Layer 2 of a small transformer language model trained on English Wikipedia (10 layers, counted from 0, width 128).
A neuron's activation on a vector x is SiLU(gate . x) times (in . x), where the dot is the dot product.
The model reads these tokens: "2" "0" "1" "5" " |" " re" "f" "u" "g" "i" "ad" "o" " |" " re" "f" "u" "ge"

The vector x that enters this layer's MLP at each token. A number n stands for (n - 500) times 0.0069.
0 "2": 592 599 506 570 481 581 435 424 369 390 398 526 236 339 429 549 471 548 486 443 573 454 501 395 546 441 316 424 510 582 398 560 671 630 441 445 647 455 431 365 673 655 507 459 567 492 564 579 582 461 505 368 394 441 549 401 339 466 456 597 495 485 514 454 201 442 480 333 552 460 439 374 467 509 587 475 661 589 526 643 460 568 562 298 348 428 256 542 341 357 363 457 288 537 602 484 433 500 668 611 400 439 522 513 439 692 344 431 512 397 269 562 485 577 610 694 507 739 743 467 503 521 528 540 590 538 494 396
1 "0": 619 520 629 626 345 497 349 551 384 346 597 418 129 369 350 588 499 588 373 446 569 420 424 287 435 404 493 453 398 486 478 682 667 657 453 489 469 507 643 326 724 533 573 552 616 467 526 558 581 491 427 474 503 436 580 490 272 624 499 719 524 631 383 464 307 445 629 542 498 564 501 517 401 474 547 451 578 498 412 572 576 564 508 261 583 508 227 585 288 455 381 553 355 420 517 477 509 511 600 540 443 454 511 456 664 568 482 366 563 391 295 417 548 565 673 519 471 888 647 629 471 477 547 484 540 547 579 531
2 "1": 564 505 490 673 560 550 456 399 358 391 325 362 288 421 569 526 438 564 519 530 583 396 548 115 456 462 408 547 584 581 396 667 707 639 534 568 472 462 345 483 607 668 606 447 438 544 440 679 550 509 660 590 515 331 618 486 365 529 497 558 575 487 398 461 178 473 575 432 555 589 507 331 482 470 505 482 693 608 570 567 365 487 520 305 413 450 284 598 468 424 424 533 309 474 525 529 472 579 779 587 475 302 506 496 508 653 318 404 499 414 289 588 390 593 714 636 503 773 737 543 538 534 542 490 660 428 488 527
3 "5": 586 518 483 586 456 466 464 513 349 541 599 409 363 343 440 555 500 594 500 468 518 529 505 297 454 550 331 586 367 474 353 597 849 657 446 496 447 497 530 437 579 509 604 444 626 585 517 536 471 421 466 357 464 522 606 419 207 561 472 614 700 515 528 522 325 534 516 370 601 485 468 427 435 481 488 440 615 513 548 565 594 549 692 294 475 413 283 531 416 471 476 470 351 479 666 401 504 485 609 575 471 463 503 543 459 452 523 440 619 522 179 409 466 560 608 573 484 527 545 455 515 480 502 428 624 565 547 454
4 " |": 528 579 568 617 428 640 554 472 402 540 368 389 712 449 407 486 421 424 466 512 492 423 636 381 388 584 541 520 486 627 568 589 786 583 660 329 446 430 536 443 546 492 514 398 485 607 513 619 492 497 313 323 610 522 565 446 499 526 500 591 564 476 496 482 411 458 485 534 506 564 476 446 635 384 561 627 502 489 494 426 603 545 565 380 422 483 513 312 475 529 573 599 313 463 578 530 434 422 520 439 551 543 611 347 473 484 474 381 597 451 301 646 509 487 609 497 591 377 543 564 375 486 516 347 558 628 529 354
5 " re": 752 448 498 563 438 486 521 389 385 490 419 548 417 581 644 564 628 388 502 598 528 457 492 350 419 506 597 356 475 569 705 604 645 630 472 495 641 343 482 621 609 627 395 530 395 519 625 556 536 484 462 667 477 481 447 370 526 572 591 601 453 659 405 507 472 599 531 497 712 438 532 559 387 425 539 589 418 464 570 559 613 449 418 731 545 523 484 358 489 607 611 368 333 450 565 474 464 469 358 347 389 436 206 498 500 880 453 754 176 512 302 572 575 550 473 469 414 478 604 468 533 599 314 400 557 415 465 607
6 "f": 396 416 707 547 396 441 528 617 363 295 618 739 616 412 547 660 568 500 543 476 531 242 613 522 559 500 586 598 507 392 539 418 550 220 414 812 496 497 515 305 638 333 384 567 606 412 418 651 435 462 587 519 430 268 358 427 578 617 579 706 468 396 470 338 639 495 490 591 615 581 471 576 776 521 615 439 644 445 605 457 617 549 458 455 448 590 446 490 779 702 642 536 352 442 390 538 513 501 365 495 250 507 626 552 517 606 623 630 468 563 382 576 523 317 475 611 423 503 554 308 472 404 477 577 973 537 417 656
7 "u": 599 613 710 591 585 307 508 685 459 379 659 458 640 449 357 563 440 502 641 396 474 650 594 450 518 577 533 591 454 866 339 567 441 542 372 695 471 401 364 419 637 556 192 451 635 420 469 363 693 578 399 451 458 576 627 438 475 574 620 776 529 537 540 385 317 679 389 408 479 470 523 502 470 445 644 399 510 540 374 505 497 490 736 462 381 466 478 428 509 622 393 326 288 368 474 415 488 474 619 559 508 470 380 573 532 611 438 613 474 724 446 523 480 535 421 518 668 701 471 388 472 495 576 560 696 362 528 623
8 "g": 590 412 619 550 578 314 487 414 538 593 455 204 574 464 416 574 514 658 408 581 576 583 635 348 373 503 615 519 378 437 327 421 536 677 511 631 286 487 574 317 697 317 196 454 445 540 719 690 640 514 342 489 553 539 565 176 548 448 614 380 417 537 413 504 53 581 561 541 511 530 464 634 417 562 534 339 634 537 507 410 442 685 613 479 389 416 314 424 531 361 585 237 472 432 533 415 620 650 587 323 527 735 468 486 396 727 612 455 541 617 422 396 245 405 631 465 430 768 480 360 570 339 507 574 646 346 483 549
9 "i": 516 600 442 657 456 452 451 380 430 536 545 369 577 432 465 549 424 525 476 684 628 434 682 355 580 377 570 468 566 660 420 486 441 584 395 396 535 362 623 558 668 625 790 678 636 485 274 586 544 486 652 227 678 776 489 514 529 500 581 463 479 409 326 497 390 762 454 552 340 499 385 340 494 482 670 397 368 508 487 450 348 439 525 375 450 512 492 482 494 404 496 540 355 396 402 559 443 532 710 475 598 674 435 710 360 406 470 708 501 520 441 550 416 418 458 544 551 719 617 540 442 455 596 486 312 566 558 657
10 "ad": 476 507 556 498 378 325 576 477 377 691 383 250 427 493 424 697 472 616 401 512 309 566 411 319 543 455 456 478 306 415 716 549 437 541 464 479 358 519 471 452 510 438 648 682 574 489 661 765 607 535 527 396 684 495 576 504 509 444 484 407 717 630 396 668 788 390 588 438 581 645 511 380 484 471 728 477 385 375 386 497 644 511 617 472 384 465 761 269 618 358 671 590 301 424 539 377 594 426 492 543 605 656 314 457 416 509 472 522 354 523 527 609 527 572 597 490 536 564 668 426 517 363 640 279 442 527 534 545
11 "o": 377 600 459 516 329 309 433 549 427 488 476 493 437 440 466 415 453 435 378 528 603 623 581 529 525 505 523 644 389 573 525 544 596 489 643 339 515 541 528 519 517 556 858 614 546 660 673 443 489 432 480 304 616 646 694 498 624 551 567 531 624 587 421 330 458 311 410 417 380 579 488 365 432 66 580 434 589 532 518 545 418 440 611 596 482 450 475 578 422 509 401 590 363 328 656 486 568 304 540 421 530 520 465 482 474 556 453 669 385 613 580 526 471 615 481 404 578 534 697 473 502 430 686 500 537 624 463 681
12 " |": 508 567 537 509 419 553 560 443 409 533 439 394 671 438 468 467 442 404 424 537 502 374 590 414 328 576 630 546 527 645 576 560 779 513 710 412 469 416 528 485 533 539 507 487 538 597 545 571 569 493 316 388 616 497 481 404 493 538 526 429 512 496 454 524 351 473 464 548 500 558 465 478 657 380 563 625 556 492 474 419 567 524 553 406 432 529 629 296 547 545 566 603 377 470 538 586 435 465 534 432 553 594 612 358 461 647 455 393 494 442 453 660 489 463 622 522 611 451 557 581 376 464 517 394 595 662 501 334
13 " re": 771 437 500 552 446 477 520 395 388 473 396 508 408 584 652 560 619 401 513 604 531 422 460 347 418 539 618 385 471 586 682 587 640 619 510 501 607 344 500 639 604 602 398 564 379 497 632 554 554 508 476 665 474 510 437 380 530 567 595 558 462 657 393 539 487 613 545 497 703 449 534 552 384 418 543 588 417 469 579 559 597 440 408 758 559 532 486 355 477 600 615 398 320 442 540 465 489 481 367 346 406 442 202 498 505 826 459 749 157 496 329 569 564 564 482 470 404 454 607 476 524 617 314 433 549 417 466 605
14 "f": 400 424 712 540 398 461 530 602 360 295 618 729 618 406 536 661 570 506 531 480 530 235 611 538 537 502 584 587 512 391 538 411 551 233 425 811 492 494 520 315 636 327 395 570 593 400 428 647 446 459 586 521 428 276 337 436 586 609 586 693 459 397 473 344 625 505 515 592 611 591 474 581 776 519 616 435 644 441 612 449 609 556 458 458 452 583 456 488 769 712 650 542 349 441 396 534 511 512 372 490 249 516 627 562 510 609 627 632 471 558 388 581 520 328 481 620 421 498 553 308 472 403 473 570 975 539 430 655
15 "u": 601 613 706 590 586 318 511 677 451 381 658 452 639 448 363 562 439 497 639 396 467 652 591 450 519 583 533 598 443 865 333 566 438 552 379 698 467 403 365 421 642 569 218 457 636 418 469 366 694 575 398 446 460 587 630 445 476 578 622 771 527 537 533 383 331 680 394 405 476 474 527 495 473 444 642 399 500 538 370 507 496 487 733 457 383 472 489 425 510 616 398 329 274 370 472 425 492 477 622 554 511 464 380 572 532 615 435 607 464 721 456 518 480 529 421 520 670 707 476 384 470 486 574 557 682 362 527 623
16 "ge": 588 599 448 782 644 495 662 429 722 465 460 508 484 491 444 534 440 599 441 498 823 563 518 359 535 504 525 588 339 452 677 474 570 470 502 675 486 579 527 363 665 556 350 582 310 527 515 470 468 274 622 383 433 518 674 161 477 366 475 476 443 481 410 624 69 634 609 531 504 568 503 466 339 295 577 491 554 740 465 353 499 530 512 488 489 482 568 451 489 514 366 656 624 483 527 410 400 346 835 335 355 573 529 478 464 765 447 575 248 645 295 348 360 396 644 507 433 572 449 418 577 504 520 501 569 484 678 357

Each question shows the input weights of one neuron of the MLP. A number n stands for (n - 500) times 0.00083.

n95 gate: 376 427 642 441 397 432 603 277 436 667 285 418 568 605 587 325 359 587 385 467 573 518 589 738 398 655 220 542 567 537 466 482 503 431 552 576 473 408 624 466 393 511 577 421 750 390 465 410 288 439 523 487 685 340 349 418 366 638 437 608 528 483 562 660 734 536 557 453 497 369 500 433 470 715 329 487 415 377 335 614 513 503 668 520 552 384 267 581 470 469 464 639 469 583 367 447 630 647 531 559 603 561 450 439 333 624 352 595 500 540 440 300 461 489 438 463 477 587 582 446 741 490 390 253 767 390 426 423
n95 in: 420 507 453 362 493 618 255 550 359 381 649 361 421 369 462 753 517 461 609 556 434 468 355 249 580 555 486 413 409 628 462 758 589 438 591 403 325 513 473 497 543 276 622 428 507 567 567 390 366 470 632 477 403 562 763 671 412 405 540 775 635 602 400 442 409 329 521 513 435 487 536 316 444 545 375 474 283 447 678 523 605 421 215 641 490 435 421 396 433 500 597 255 566 404 500 447 527 577 493 637 534 637 493 402 716 429 523 479 525 759 693 625 533 428 503 357 558 583 549 371 433 582 487 596 468 455 467 586
On which three tokens does it fire most, strongest first? 3 "5", 16 "ge", 10 "ad"

n316 gate: 303 587 560 626 587 409 597 375 538 443 416 477 481 589 464 311 437 461 296 472 532 460 630 587 674 539 352 621 677 487 397 457 448 698 438 385 538 482 474 346 390 472 518 436 359 369 589 523 503 418 597 709 519 698 441 313 509 721 441 466 708 577 270 573 627 608 667 364 384 356 591 666 562 403 648 522 640 329 424 346 478 540 641 585 597 465 486 448 449 500 467 450 516 413 452 400 332 493 507 448 593 490 475 522 665 279 491 464 450 485 477 605 479 587 497 721 476 560 258 383 513 462 475 423 360 471 372 553
n316 in: 618 608 659 547 606 630 617 437 604 410 467 620 506 420 450 388 421 579 482 497 585 429 428 587 523 404 437 506 608 592 332 433 401 522 554 281 506 474 354 622 500 523 403 587 580 352 500 578 618 350 591 443 558 509 573 316 512 777 599 425 550 463 459 503 370 429 386 463 332 503 688 533 485 627 476 518 300 503 530 673 497 333 631 570 503 716 766 529 650 475 588 529 678 566 283 458 545 525 475 463 528 412 467 620 367 446 527 475 314 533 204 377 429 490 482 376 547 370 364 518 391 500 645 439 548 615 509 521
On which token does it fire most, and how strongly? 1 "0", at about 0.22

n98 gate: 505 682 455 370 461 635 457 303 590 637 464 452 540 366 585 559 458 556 404 435 522 575 425 375 351 422 660 420 450 359 575 420 443 568 605 514 407 475 346 408 558 294 654 441 408 597 611 394 569 609 543 427 310 552 412 483 588 547 557 410 555 487 439 562 637 671 444 423 427 537 689 508 451 536 453 590 527 568 630 466 534 386 482 474 459 428 465 477 516 601 549 626 473 518 505 621 704 505 423 294 329 545 513 465 387 588 479 481 492 386 547 540 449 539 579 500 599 658 441 492 634 503 471 466 531 532 476 531
n98 in: 309 650 511 423 401 621 585 492 628 525 423 615 605 293 440 740 486 537 394 566 609 453 415 588 608 420 503 474 480 584 327 538 514 638 682 494 589 526 367 563 353 534 452 511 445 431 564 386 441 517 492 368 625 425 596 612 484 416 448 500 503 458 618 607 475 587 337 479 503 428 631 625 484 476 595 562 627 588 350 375 530 280 450 550 513 446 646 567 584 454 374 471 386 549 585 729 481 477 385 398 412 500 533 469 351 447 563 448 447 429 546 590 546 536 688 412 348 500 519 531 580 508 371 423 562 463 558 456
Which token does this neuron like most? 12 " |"

n42 gate: 365 542 503 520 546 648 592 615 606 557 630 528 460 662 510 456 299 452 516 451 681 531 386 463 486 794 626 503 490 617 703 386 510 572 459 536 487 712 476 500 213 271 579 497 449 523 611 677 519 533 392 723 464 596 376 570 387 565 490 648 606 399 140 594 656 413 422 556 486 589 458 701 425 635 610 354 658 435 367 470 425 523 305 354 596 416 556 337 390 346 503 489 500 422 328 628 366 600 671 517 520 447 355 553 523 408 445 590 503 526 490 450 571 571 516 664 655 507 539 413 312 544 346 602 524 432 474 543
n42 in: 552 506 506 478 497 575 394 768 460 441 536 366 606 665 551 434 387 349 379 485 462 364 618 365 463 622 702 637 660 361 641 359 373 643 510 632 454 465 491 541 518 362 444 509 557 476 649 645 512 460 299 628 497 522 439 464 440 476 443 461 347 528 512 621 666 437 137 589 403 610 429 491 452 655 530 647 565 509 432 521 482 569 448 537 423 534 411 559 340 449 503 575 642 524 419 506 272 494 522 456 541 378 396 804 460 343 548 529 503 518 401 491 500 703 509 543 438 545 482 354 341 466 354 523 497 305 430 406
Its two highest activations, in order, are on tokens 11 "o", 0 "2"

n6 gate: 466 581 429 421 552 484 568 473 411 568 557 344 366 479 408 453 527 438 617 455 468 468 398 315 367 650 311 363 398 503 525 510 467 547 446 372 491 538 331 390 393 631 710 440 329 515 471 478 470 630 574 558 472 646 337 428 405 428 464 409 329 497 580 432 600 269 575 350 650 460 411 436 675 497 461 401 453 567 475 598 395 401 509 570 695 441 651 654 645 541 408 549 468 512 544 479 294 653 459 497 585 609 512 413 424 538 569 526 523 506 625 763 452 529 266 220 350 782 497 429 530 444 521 617 529 563 509 424
n6 in: 485 527 560 713 635 600 596 470 509 393 544 506 610 441 566 445 782 561 361 441 602 462 396 602 575 380 580 522 384 394 469 375 544 419 726 355 482 523 537 555 449 635 545 589 401 357 452 627 380 542 653 572 461 550 538 644 559 574 562 510 712 662 355 524 574 580 535 599 552 641 375 329 491 410 397 518 515 554 663 422 642 532 473 431 459 277 385 383 418 615 468 564 450 542 399 518 506 506 709 537 611 484 512 460 560 446 465 453 715 459 491 445 535 561 392 637 618 490 606 445 578 201 551 468 366 306 449 649
Which token does this neuron like most? 7 "u"

n306 gate: 313 510 596 503 520 612 519 520 457 427 607 591 249 577 466 319 375 794 607 490 446 354 387 578 529 409 527 493 445 507 517 606 342 541 459 412 576 695 382 338 513 265 376 298 460 500 358 334 378 589 570 539 378 633 507 388 538 584 448 679 391 517 525 297 422 252 447 605 362 477 291 648 400 446 571 616 310 461 365 480 494 519 336 467 649 393 710 376 490 395 494 437 608 435 456 549 520 391 544 460 763 511 264 543 582 544 632 342 663 471 469 473 427 454 433 523 431 322 490 527 421 590 438 486 608 648 389 614
n306 in: 515 562 373 512 566 654 272 488 512 433 397 522 674 570 584 466 386 465 397 485 441 380 541 285 533 491 599 528 553 539 399 437 662 454 288 651 452 551 555 442 664 599 562 586 549 640 620 478 410 503 529 429 416 332 613 688 515 529 456 465 450 454 474 503 655 594 299 506 469 431 596 431 405 500 720 377 412 583 401 282 579 544 458 572 451 378 665 483 693 587 610 484 361 624 497 366 548 385 376 448 398 587 640 609 393 717 456 563 257 471 409 458 526 772 543 402 480 490 488 576 479 646 479 548 456 610 527 527
Its two highest activations, in order, are on tokens 8 "g", 3 "5"

n318 gate: 491 407 639 377 450 450 548 294 405 647 503 493 615 534 693 628 531 379 553 491 539 530 469 435 445 532 445 608 497 557 391 559 577 516 408 716 339 515 407 597 544 604 550 452 682 372 454 351 540 595 370 525 500 321 533 604 445 482 503 513 370 429 646 433 518 599 460 302 529 579 515 475 658 424 318 537 427 593 661 343 611 398 289 437 536 382 356 723 535 442 543 657 668 556 474 481 659 510 695 506 581 480 368 277 381 475 370 572 424 417 612 595 448 601 540 472 572 610 549 598 353 615 525 520 510 635 211 251
n318 in: 515 433 655 579 423 434 571 540 727 560 424 323 412 588 670 509 512 280 500 418 691 503 521 538 544 547 430 535 552 435 298 539 649 474 577 759 444 401 604 731 593 537 588 570 514 497 575 510 482 603 405 531 611 503 413 576 440 721 707 454 522 519 688 553 510 533 368 456 383 494 375 630 689 473 536 545 368 497 643 614 506 515 352 367 387 346 490 692 612 647 581 572 608 601 424 521 638 304 583 513 592 324 645 331 543 566 643 380 503 433 448 562 425 606 488 386 648 584 554 531 417 572 577 572 500 595 392 540
On which token does it fire most, and how strongly? 2 "1", at about 0.59

n225 gate: 466 615 404 487 558 628 586 472 506 394 558 552 428 494 526 544 423 393 554 761 395 471 461 250 814 695 446 330 477 450 450 510 545 322 670 354 630 378 720 412 525 727 387 412 527 396 289 541 533 581 479 402 546 640 458 457 437 608 494 664 465 619 545 466 472 476 464 645 563 623 518 475 409 476 397 401 519 363 509 494 524 548 426 608 381 453 603 715 413 500 425 334 418 461 676 479 604 356 443 642 351 586 617 432 537 404 458 358 558 325 593 550 353 490 461 555 538 625 434 637 681 569 427 441 353 528 543 561
n225 in: 494 468 523 579 423 579 413 542 565 493 510 432 533 311 530 654 362 695 532 671 663 527 516 388 605 684 530 450 466 318 618 416 430 560 403 503 490 363 612 411 555 429 419 516 465 366 602 606 581 494 621 283 535 427 470 815 334 440 468 723 513 533 671 673 627 339 555 533 292 590 484 603 414 372 393 528 458 697 510 548 468 582 625 523 559 399 677 693 422 320 484 445 450 532 615 724 548 570 577 388 520 400 599 497 759 579 611 345 561 450 678 669 553 249 497 503 447 569 450 559 548 667 615 555 534 460 436 452
Which token does this neuron like most? 1 "0"

n39 gate: 464 428 471 337 477 469 518 428 398 323 490 586 524 561 470 524 666 668 324 459 395 464 444 553 506 564 401 465 514 620 611 533 495 441 570 497 563 448 447 399 412 566 420 386 656 477 300 455 480 358 533 580 635 538 367 613 495 360 485 594 503 630 482 374 620 475 558 483 684 458 430 440 554 513 347 515 592 294 563 591 505 482 565 583 503 445 483 573 591 675 548 541 599 400 617 456 479 638 331 457 420 562 570 476 606 300 449 579 574 492 535 545 508 417 394 523 388 550 394 384 355 571 562 461 417 540 508 456
n39 in: 367 581 437 582 587 542 298 525 454 578 458 512 402 558 379 408 763 396 414 444 368 542 458 419 445 503 459 544 728 409 703 326 338 573 349 375 577 460 462 529 613 419 490 375 494 525 491 389 627 391 454 590 551 356 358 560 553 514 598 476 462 601 514 532 548 447 570 537 311 531 448 525 427 615 594 603 486 301 577 458 364 539 511 526 552 477 532 495 471 632 445 440 591 606 514 511 506 532 523 308 433 372 579 569 630 630 544 639 655 692 420 477 503 442 473 542 603 532 511 385 672 486 638 587 605 558 576 303
On which token does it fire most, and how strongly? 14 "f", at about 0.21

n90 gate: 500 839 342 658 458 462 598 513 549 384 606 368 533 394 483 260 330 383 590 448 487 438 452 554 738 580 550 452 719 589 543 462 211 446 548 479 549 506 610 433 262 669 418 443 403 617 614 453 519 474 535 539 454 625 421 497 608 548 535 444 429 573 308 662 456 426 217 571 507 520 307 386 365 544 490 404 517 642 398 591 397 554 487 461 667 563 661 525 424 412 494 493 439 474 403 432 627 446 392 567 386 729 520 513 539 402 391 336 462 641 476 497 471 381 554 276 544 378 443 510 480 400 730 559 618 654 448 312
n90 in: 434 431 510 532 590 489 520 659 521 412 599 685 479 442 637 617 628 450 544 548 758 507 503 514 534 343 579 420 449 556 404 562 442 565 732 582 633 487 379 436 316 607 377 639 546 317 423 482 574 651 547 666 695 496 518 463 473 588 531 337 543 482 627 341 598 234 322 510 450 455 456 437 534 436 524 350 461 538 831 559 739 360 281 584 537 362 504 355 462 496 358 662 482 641 422 579 493 543 432 575 411 627 611 553 434 605 735 234 460 544 482 563 436 288 436 611 790 625 704 749 711 429 376 515 426 432 441 441
On which three tokens does it fire most, strongest first? 3 "5", 8 "g", 10 "ad"

n37 gate: 480 465 476 398 538 531 458 567 462 500 546 432 586 532 606 515 395 652 443 313 443 611 359 590 271 527 581 491 439 659 524 537 606 560 491 428 427 536 344 695 447 674 480 210 538 573 411 662 491 512 537 680 424 349 653 578 437 600 497 525 570 455 695 482 526 506 488 591 473 430 542 593 514 562 383 423 399 561 661 620 632 537 471 477 446 408 408 636 535 500 472 680 479 558 554 715 581 546 355 377 557 651 678 538 512 581 411 583 712 446 436 435 327 463 415 584 444 293 529 417 357 556 674 450 497 542 380 454
n37 in: 634 497 552 604 533 686 482 509 595 550 458 305 413 324 614 363 637 521 521 602 506 426 425 619 510 456 497 455 414 746 572 430 500 440 611 556 573 460 587 547 357 423 587 572 624 518 359 544 675 417 559 564 524 345 526 692 634 596 497 533 554 450 382 379 514 449 363 552 553 543 468 564 554 470 473 366 565 491 635 515 614 548 640 601 494 460 360 453 497 465 657 348 465 476 516 479 473 620 478 794 487 579 540 222 263 364 482 535 731 428 506 451 536 523 488 549 480 699 509 654 339 261 512 490 536 253 637 370
Which token does this neuron like most? 16 "ge"

n212 gate: 650 473 411 509 837 654 578 439 525 492 448 320 460 495 529 582 486 428 579 484 532 353 503 486 497 608 431 413 497 615 452 338 544 577 384 470 547 539 446 546 600 415 398 540 324 610 427 426 519 391 465 533 489 730 599 417 530 533 533 218 451 339 495 503 666 625 577 495 571 481 497 678 500 567 571 476 472 387 681 572 552 473 481 350 468 486 273 484 528 534 505 783 637 588 475 489 475 486 457 634 400 404 619 573 555 565 527 547 544 503 456 427 341 518 454 445 521 650 343 452 384 458 426 556 588 568 561 539
n212 in: 570 477 524 657 395 428 432 456 450 577 387 456 419 477 305 607 564 427 408 419 485 383 327 428 627 653 362 354 445 479 425 414 687 485 549 509 506 577 398 383 488 416 430 353 317 349 414 473 437 450 274 288 556 597 466 622 591 460 561 456 345 437 517 470 457 600 459 395 470 512 325 485 471 526 486 652 542 445 753 670 511 319 453 523 537 631 493 486 379 497 415 624 590 578 548 509 605 384 491 458 368 623 427 470 453 546 624 426 509 578 561 500 409 281 446 483 452 431 411 473 287 274 570 643 574 578 591 517
On which three tokens does it fire most, strongest first? 16 "ge", 8 "g", 10 "ad"

n86 gate: 514 383 433 457 642 489 456 510 423 511 466 481 553 428 373 560 503 396 603 600 435 346 630 518 583 760 421 776 533 409 311 656 706 406 340 414 462 523 372 332 330 408 452 739 481 445 298 543 517 331 339 420 524 471 482 904 452 456 462 392 384 447 476 504 410 493 660 615 500 385 658 340 435 554 452 647 588 417 643 503 452 524 444 490 648 500 590 581 430 432 490 559 457 541 425 590 597 381 590 593 360 511 458 317 382 640 541 536 364 326 449 528 629 601 402 607 533 406 432 335 354 316 490 630 150 536 563 99
n86 in: 601 477 622 417 396 486 633 430 601 702 314 586 497 460 695 514 373 396 629 586 358 482 530 634 650 534 552 731 475 551 648 521 454 451 440 424 308 576 455 669 393 544 323 428 426 594 550 618 526 300 451 573 517 486 423 203 487 336 659 679 333 318 387 357 390 635 539 487 297 440 607 534 643 595 625 563 313 404 470 503 401 615 601 466 639 462 572 520 507 531 513 536 680 865 521 300 500 510 350 503 452 507 359 663 400 470 411 760 440 559 620 585 546 403 461 547 352 617 487 592 634 643 483 414 386 500 359 510
Its two highest activations, in order, are on tokens 1 "0", 11 "o"

n166 gate: 681 588 503 416 615 553 460 359 489 604 492 651 521 405 533 572 636 442 482 559 440 375 461 670 491 581 449 380 511 365 369 530 425 576 415 455 489 535 481 468 500 405 443 492 417 435 611 389 490 418 444 568 450 416 445 408 689 567 590 559 440 503 472 543 263 469 556 510 500 453 452 482 640 538 449 562 641 586 405 576 521 721 566 439 561 356 529 551 394 514 497 522 624 547 476 375 573 636 560 325 651 508 463 455 701 626 523 591 514 703 415 489 584 553 221 516 548 521 454 532 500 476 404 531 458 505 531 503
n166 in: 601 644 542 388 658 511 508 394 618 394 361 572 428 398 451 407 625 430 451 474 492 277 438 612 557 545 471 484 563 332 457 639 564 470 503 542 544 382 452 564 484 431 619 505 432 570 640 484 645 495 440 624 430 508 481 503 632 510 697 447 451 479 425 511 371 571 408 471 559 544 558 393 754 636 554 497 505 552 395 458 492 658 536 701 533 545 617 505 393 406 530 591 492 428 497 521 518 584 511 310 358 542 497 658 585 593 589 405 388 482 421 421 596 467 367 523 403 518 602 574 552 532 500 578 467 564 521 523
Its two highest activations, in order, are on tokens 5 " re", 13 " re"

n32 gate: 468 226 715 573 450 675 730 769 686 525 595 307 682 497 370 351 390 555 588 475 736 508 374 438 392 325 555 582 593 439 438 645 556 592 470 435 443 308 482 708 400 829 630 347 625 312 729 504 542 428 589 440 682 615 459 629 691 430 511 569 533 413 448 417 753 441 568 500 591 454 493 536 525 479 437 626 439 578 557 703 693 437 525 757 648 681 608 607 367 367 579 432 529 387 478 351 408 485 478 526 244 519 610 540 628 560 517 511 271 462 545 338 607 557 624 543 421 416 601 583 436 554 447 439 557 405 635 376
n32 in: 414 292 414 357 472 481 238 539 443 467 352 511 649 556 478 576 514 459 254 317 220 440 317 592 694 449 529 474 709 543 438 478 570 721 366 465 418 611 515 573 625 524 471 361 207 472 662 544 601 540 362 667 697 481 377 473 584 353 771 466 389 536 565 315 379 472 626 356 588 414 421 486 398 382 328 427 446 680 435 464 402 682 625 607 503 467 468 358 586 352 365 553 349 701 398 631 567 589 337 372 430 558 158 634 241 504 542 395 470 377 403 616 542 466 490 536 503 508 629 590 475 529 539 546 511 533 693 589
Its two highest activations, in order, are on tokens 13 " re", 5 " re"

n227 gate: 490 413 520 476 524 659 516 601 629 603 373 482 507 430 634 148 676 438 493 540 151 479 633 635 419 417 667 458 380 367 597 581 473 598 408 635 442 548 528 236 503 567 450 438 648 648 382 577 329 316 660 497 541 451 539 626 599 540 483 572 556 676 663 476 409 570 489 503 524 453 533 520 273 401 527 533 486 373 503 571 537 570 652 520 310 387 458 671 459 619 533 561 570 487 569 419 611 405 346 549 653 777 480 582 490 368 510 504 657 404 500 326 664 319 366 328 370 550 345 305 460 380 584 500 328 320 348 567
n227 in: 346 327 362 659 398 628 335 742 321 406 436 606 514 601 407 427 336 731 274 358 443 475 490 468 507 437 623 375 457 514 283 493 429 709 396 670 641 435 468 377 493 496 563 254 515 469 749 175 330 562 559 595 572 564 514 358 644 654 412 471 514 413 517 437 589 517 602 716 630 360 589 459 270 557 419 705 344 527 545 452 507 272 723 524 384 413 427 453 621 592 547 467 553 534 346 548 517 457 553 489 648 537 514 427 387 576 419 654 345 534 475 393 330 434 573 401 553 330 540 600 503 500 541 518 580 560 568 568
Which token does this neuron like most? 0 "2"

n119 gate: 437 480 556 707 310 687 614 500 384 346 536 405 608 600 682 288 566 408 669 399 541 361 558 480 303 456 442 500 621 443 493 466 519 497 390 422 530 469 402 409 398 232 496 449 507 464 552 402 532 653 586 539 550 295 680 282 523 510 334 750 329 574 481 349 586 571 606 447 382 477 586 619 363 545 393 490 587 657 583 352 458 626 629 503 682 426 389 593 374 503 622 535 551 637 695 500 507 377 315 402 564 429 362 440 493 529 678 742 653 542 683 490 516 652 385 536 611 500 365 487 648 483 529 514 329 392 605 320
n119 in: 476 554 459 563 473 569 760 548 507 514 557 369 514 473 621 395 363 638 524 345 507 486 537 728 645 535 402 660 461 328 399 618 598 472 664 426 562 678 538 489 367 425 465 465 552 371 334 549 437 586 533 636 726 465 514 402 697 577 668 551 691 503 484 445 373 567 478 362 192 442 530 562 652 620 490 403 490 317 328 609 628 721 568 469 659 472 584 477 362 613 782 359 345 567 535 578 571 368 411 739 486 592 442 462 524 523 671 579 341 544 321 289 380 599 490 306 569 485 490 472 541 441 381 504 471 559 333 744
On which three tokens does it fire most, strongest first? 0 "2", 2 "1", 16 "ge"

n152 gate: 538 543 553 593 379 550 478 465 497 645 440 132 420 395 283 710 416 514 651 577 377 669 489 455 633 580 357 288 454 573 503 518 557 563 603 400 334 462 610 431 346 420 397 545 564 468 494 548 503 600 704 353 413 461 536 519 557 597 406 630 413 381 396 535 631 380 581 497 357 451 489 605 471 455 375 548 471 543 523 381 600 483 474 660 449 532 748 486 558 665 587 401 494 575 574 618 483 467 404 455 530 506 483 679 474 315 443 646 384 480 606 541 497 425 390 532 567 330 406 591 480 518 592 441 485 402 494 431
n152 in: 322 430 580 592 457 615 473 250 447 481 427 578 657 611 289 559 359 527 594 612 433 532 533 613 557 358 468 359 545 624 444 468 545 500 404 315 367 477 579 525 356 429 338 469 497 466 536 566 545 590 598 329 543 471 590 516 656 449 452 726 459 625 420 307 386 301 523 436 509 497 447 515 612 461 301 521 559 512 448 316 449 440 325 497 574 640 510 431 562 481 574 422 487 500 823 454 445 564 500 431 371 450 448 677 558 250 491 590 419 651 442 503 434 503 423 604 491 327 377 668 475 466 555 441 630 459 595 259
Which token does this neuron like most? 4 " |"